Layer 3 of a small transformer language model trained on English Wikipedia (8 layers, counted from 0, width 64).
A neuron's activation on a vector x is SiLU(gate . x) times (in . x), where the dot is the dot product.
The model reads these tokens: " Road" " (" "Some" "rs" "et" " Youth" " Park" ")" ";"

The vector x that enters this layer's MLP at each token. A number n stands for (n - 500) times 0.008.
0 " Road": 482,584,490,310,533,380,397,532,512,671,375,708,528,315,358,346,419,694,582,23,627,612,561,808,584,287,552,356,436,449,385,552,494,423,248,339,275,218,551,368,660,504,426,631,345,501,548,553,487,508,356,535,441,456,454,675,621,665,437,625,388,636,489,442
1 " (": 637,515,502,543,388,381,727,683,413,400,640,552,401,404,540,676,359,593,590,363,261,812,469,485,802,570,297,574,434,546,513,485,594,362,437,703,388,423,309,642,486,572,512,564,348,554,522,421,519,461,462,628,149,298,490,578,499,306,620,508,483,694,418,598
2 "Some": 475,545,479,585,367,268,593,488,165,498,248,413,760,416,619,550,456,395,692,620,439,694,372,418,698,484,314,464,569,375,422,512,592,355,736,580,314,594,156,711,541,364,468,561,556,403,702,500,425,305,592,620,375,420,494,644,568,484,646,528,647,637,518,559
3 "rs": 594,574,349,492,323,441,377,333,328,250,332,575,457,621,328,472,197,472,629,665,557,382,450,520,539,609,300,490,435,419,377,352,550,552,802,466,366,623,139,501,618,626,514,335,279,252,482,469,418,451,356,278,387,355,435,552,457,359,597,713,605,646,499,650
4 "et": 734,500,353,554,410,414,490,578,559,517,519,633,493,490,496,592,361,516,552,546,575,366,494,544,891,582,552,517,502,316,306,434,540,411,663,274,691,555,262,364,405,421,528,601,552,92,453,554,360,487,589,250,463,368,388,634,591,492,747,613,545,664,344,590
5 " Youth": 463,384,325,622,432,476,434,631,454,369,457,502,709,424,584,466,169,578,740,558,600,542,504,716,875,537,551,428,404,208,312,577,524,273,501,360,656,367,289,157,461,362,500,450,461,386,533,445,417,445,477,255,473,484,479,610,525,463,588,554,329,599,488,409
6 " Park": 452,514,319,369,355,305,304,396,465,410,424,564,633,446,405,617,183,754,530,643,629,534,524,754,666,487,577,285,517,473,353,544,536,453,452,208,378,300,496,171,425,539,442,615,394,621,544,445,181,568,371,255,480,455,297,656,453,568,392,550,534,626,368,459
7 ")": 477,572,548,422,410,330,507,619,521,477,652,465,472,356,468,635,335,631,534,435,610,634,495,457,670,424,516,363,570,473,358,525,427,424,346,635,400,460,680,172,664,664,350,784,425,282,598,266,234,545,478,466,270,462,375,549,469,530,550,554,344,784,560,550
8 ";": 568,587,543,505,434,405,635,663,491,383,668,538,411,358,498,720,339,593,548,508,301,691,453,391,895,557,290,518,505,552,519,419,538,262,334,666,417,403,455,565,420,644,467,641,375,520,595,373,473,418,513,658,177,335,495,570,528,265,676,454,441,608,408,478

Each question shows the input weights of one neuron of the MLP. A number n stands for (n - 500) times 0.0016.

n338 gate: 486,472,604,477,604,433,445,591,371,517,510,357,708,641,502,450,364,443,397,569,469,622,448,410,489,448,595,364,503,553,527,473,507,464,402,477,550,505,463,482,473,397,604,517,534,426,629,505,505,495,502,367,503,443,462,519,515,495,441,272,465,575,527,711
n338 in: 532,397,428,550,588,523,409,404,264,535,498,381,519,562,553,456,483,541,470,500,547,472,467,468,598,327,485,447,532,535,397,480,535,462,552,458,443,474,520,397,440,466,670,373,555,446,562,440,531,526,481,478,533,395,553,480,500,548,378,457,472,616,417,644
Its two highest activations, in order, are on tokens 2 "Some", 5 " Youth"

n216 gate: 448,664,550,314,437,532,560,554,561,587,441,642,485,414,514,395,443,573,591,396,470,495,576,429,492,571,527,510,632,618,468,468,471,369,607,463,383,569,451,448,488,528,469,522,510,533,461,528,544,405,346,405,440,532,423,517,582,349,535,522,437,515,740,495
n216 in: 543,390,466,544,424,524,552,459,453,525,357,411,437,448,362,467,488,465,429,550,400,606,515,464,449,477,521,511,467,395,562,567,575,417,376,654,450,490,530,660,506,451,529,562,418,585,443,493,496,523,589,622,554,459,633,462,441,563,402,502,576,491,427,506
Which token does this neuron like most? 1 " ("

n23 gate: 495,333,251,477,517,478,388,439,534,555,409,493,510,521,629,411,468,426,565,526,484,460,446,400,500,582,452,498,572,433,417,551,509,533,563,563,453,448,519,508,294,670,437,577,479,437,536,540,452,413,540,512,613,473,522,447,562,551,514,466,324,612,423,634
n23 in: 434,648,605,493,551,490,528,502,510,548,561,579,360,500,328,603,590,509,498,465,547,407,531,511,647,451,428,464,475,524,512,458,548,654,531,509,567,436,407,490,590,338,425,476,560,452,409,332,593,476,406,532,353,385,525,512,404,344,565,398,533,459,507,330
Its two highest activations, in order, are on tokens 4 "et", 3 "rs"

n239 gate: 524,436,462,463,573,517,482,453,342,384,493,531,482,652,377,631,378,394,395,457,533,424,400,576,473,519,662,454,538,548,537,542,363,562,410,472,584,507,532,442,392,472,576,456,560,291,508,475,566,495,517,490,401,653,342,522,645,510,484,488,432,554,549,386
n239 in: 338,393,334,471,549,392,384,421,300,438,379,371,593,682,386,578,475,440,480,497,607,511,457,544,394,354,583,508,476,412,353,569,426,478,533,402,577,475,534,514,461,510,538,448,453,443,612,581,401,500,551,424,572,500,417,397,472,670,525,436,427,506,599,400
On which token does it fire most, and how strongly? 6 " Park", at about 1.4

n63 gate: 424,524,483,525,510,432,402,465,569,555,522,494,512,534,518,431,618,421,638,576,472,528,485,529,477,524,340,479,529,386,562,471,523,524,621,440,428,532,519,603,560,632,533,394,490,510,414,494,483,493,470,535,547,392,498,464,365,533,524,508,445,561,539,475
n63 in: 347,571,563,554,454,511,488,393,465,531,425,471,537,518,419,485,486,388,551,520,412,479,582,509,433,536,535,478,491,449,600,526,507,502,591,419,478,518,428,490,614,512,431,461,465,540,362,454,489,513,525,409,529,544,391,558,396,541,528,447,482,623,496,500
Which token does this neuron like most? 3 "rs"

n141 gate: 423,390,603,540,573,463,500,340,561,628,509,400,577,391,699,367,520,538,474,440,482,462,461,500,433,634,470,454,396,458,441,522,641,704,694,690,699,512,627,497,432,480,562,466,263,471,790,548,512,539,581,333,405,342,544,476,491,372,529,629,476,432,460,603
n141 in: 495,464,481,438,425,574,610,409,381,517,526,524,410,549,570,495,387,444,458,557,495,348,367,435,487,564,563,572,560,452,611,544,483,276,531,521,469,538,429,550,647,563,410,524,534,663,388,339,549,569,403,542,730,561,615,415,529,475,500,570,486,495,561,495
On which token does it fire most, and how strongly? 0 " Road", at about 0.52

n381 gate: 460,614,517,458,416,589,417,527,686,291,606,480,603,414,565,262,622,559,406,507,546,493,355,439,388,405,402,591,455,470,534,558,710,654,474,449,550,381,401,314,493,584,484,626,467,372,420,763,602,487,708,336,608,415,583,288,399,241,585,660,552,414,548,534
n381 in: 620,438,442,600,474,426,506,479,468,722,483,439,577,526,708,530,561,474,511,506,458,580,486,617,600,685,626,398,482,550,393,357,448,721,380,475,413,650,464,557,541,593,466,580,305,275,509,439,476,454,526,533,469,429,575,675,590,518,520,536,319,444,535,309
Which token does this neuron like most? 4 "et"

n50 gate: 615,552,490,365,506,546,533,542,434,498,544,512,535,589,447,491,498,560,441,621,510,524,426,570,452,518,562,406,475,385,544,546,457,480,512,591,425,462,561,385,390,476,406,494,582,316,458,472,353,442,554,456,471,456,449,518,449,483,494,555,634,601,567,586
n50 in: 668,641,436,506,541,548,402,469,504,498,409,474,479,373,506,511,572,627,469,527,656,536,496,363,536,424,489,453,524,476,430,412,440,580,449,541,438,472,478,533,511,455,540,528,470,477,600,455,609,441,618,565,560,533,580,478,513,526,300,571,577,580,550,480
Its two highest activations, in order, are on tokens 7 ")", 2 "Some"

n11 gate: 511,454,530,518,468,466,443,435,465,517,551,521,488,446,537,468,494,471,525,447,503,477,452,503,458,496,497,496,522,506,434,545,485,532,448,519,534,511,512,503,504,515,440,569,508,475,446,460,477,506,497,474,511,464,486,501,487,493,574,545,530,532,485,539
n11 in: 499,463,534,510,462,463,451,457,470,490,519,496,522,451,511,488,486,456,507,490,489,484,451,510,447,512,478,487,521,536,438,551,491,498,469,496,498,499,484,519,478,512,430,551,487,489,455,466,485,506,494,491,521,476,493,488,460,490,503,508,496,497,511,569
On which token does it fire most, and how strongly? 7 ")", at about 0.35

n35 gate: 507,598,448,521,715,515,447,510,487,515,424,535,609,687,457,586,550,612,461,485,498,534,448,438,506,414,523,457,697,545,589,482,485,473,598,509,436,285,548,451,584,539,461,477,486,442,421,607,361,638,495,452,465,538,562,643,705,580,502,495,515,607,523,336
n35 in: 485,466,443,398,443,273,550,553,575,405,515,293,479,391,389,471,538,473,331,532,534,613,527,686,550,471,445,472,608,582,426,574,409,583,588,514,413,571,531,495,376,560,556,515,495,579,503,438,495,608,498,609,326,500,410,397,453,505,500,616,388,537,533,500
Which token does this neuron like most? 6 " Park"

n197 gate: 529,463,519,712,535,519,469,459,609,481,500,730,442,436,544,356,492,500,689,487,482,503,487,482,692,550,579,367,598,644,445,500,564,500,585,328,618,628,387,506,472,202,500,560,459,463,482,475,440,444,548,503,535,492,388,467,516,433,589,436,468,509,483,605
n197 in: 555,406,533,512,665,632,483,472,398,581,555,659,427,367,488,447,505,638,551,483,510,465,403,391,508,515,510,444,508,621,405,422,487,622,507,421,485,622,405,338,649,402,401,574,475,409,615,550,415,512,502,598,595,585,518,477,543,404,259,500,419,497,500,567
Which token does this neuron like most? 4 "et"

n333 gate: 366,537,525,542,433,594,453,445,430,473,524,463,574,411,634,412,460,512,625,549,387,406,495,569,423,403,478,614,449,644,439,629,510,333,427,467,596,637,563,559,646,469,582,417,543,411,441,619,575,534,553,452,566,445,500,639,349,546,452,352,411,556,420,556
n333 in: 393,663,481,565,522,542,403,458,422,459,495,478,583,340,523,419,544,474,559,388,418,508,402,579,433,452,505,536,503,600,465,565,620,591,393,403,560,649,545,526,673,622,453,559,489,531,416,548,670,610,564,406,594,535,558,556,451,517,566,334,509,617,490,391
Which token does this neuron like most? 8 ";"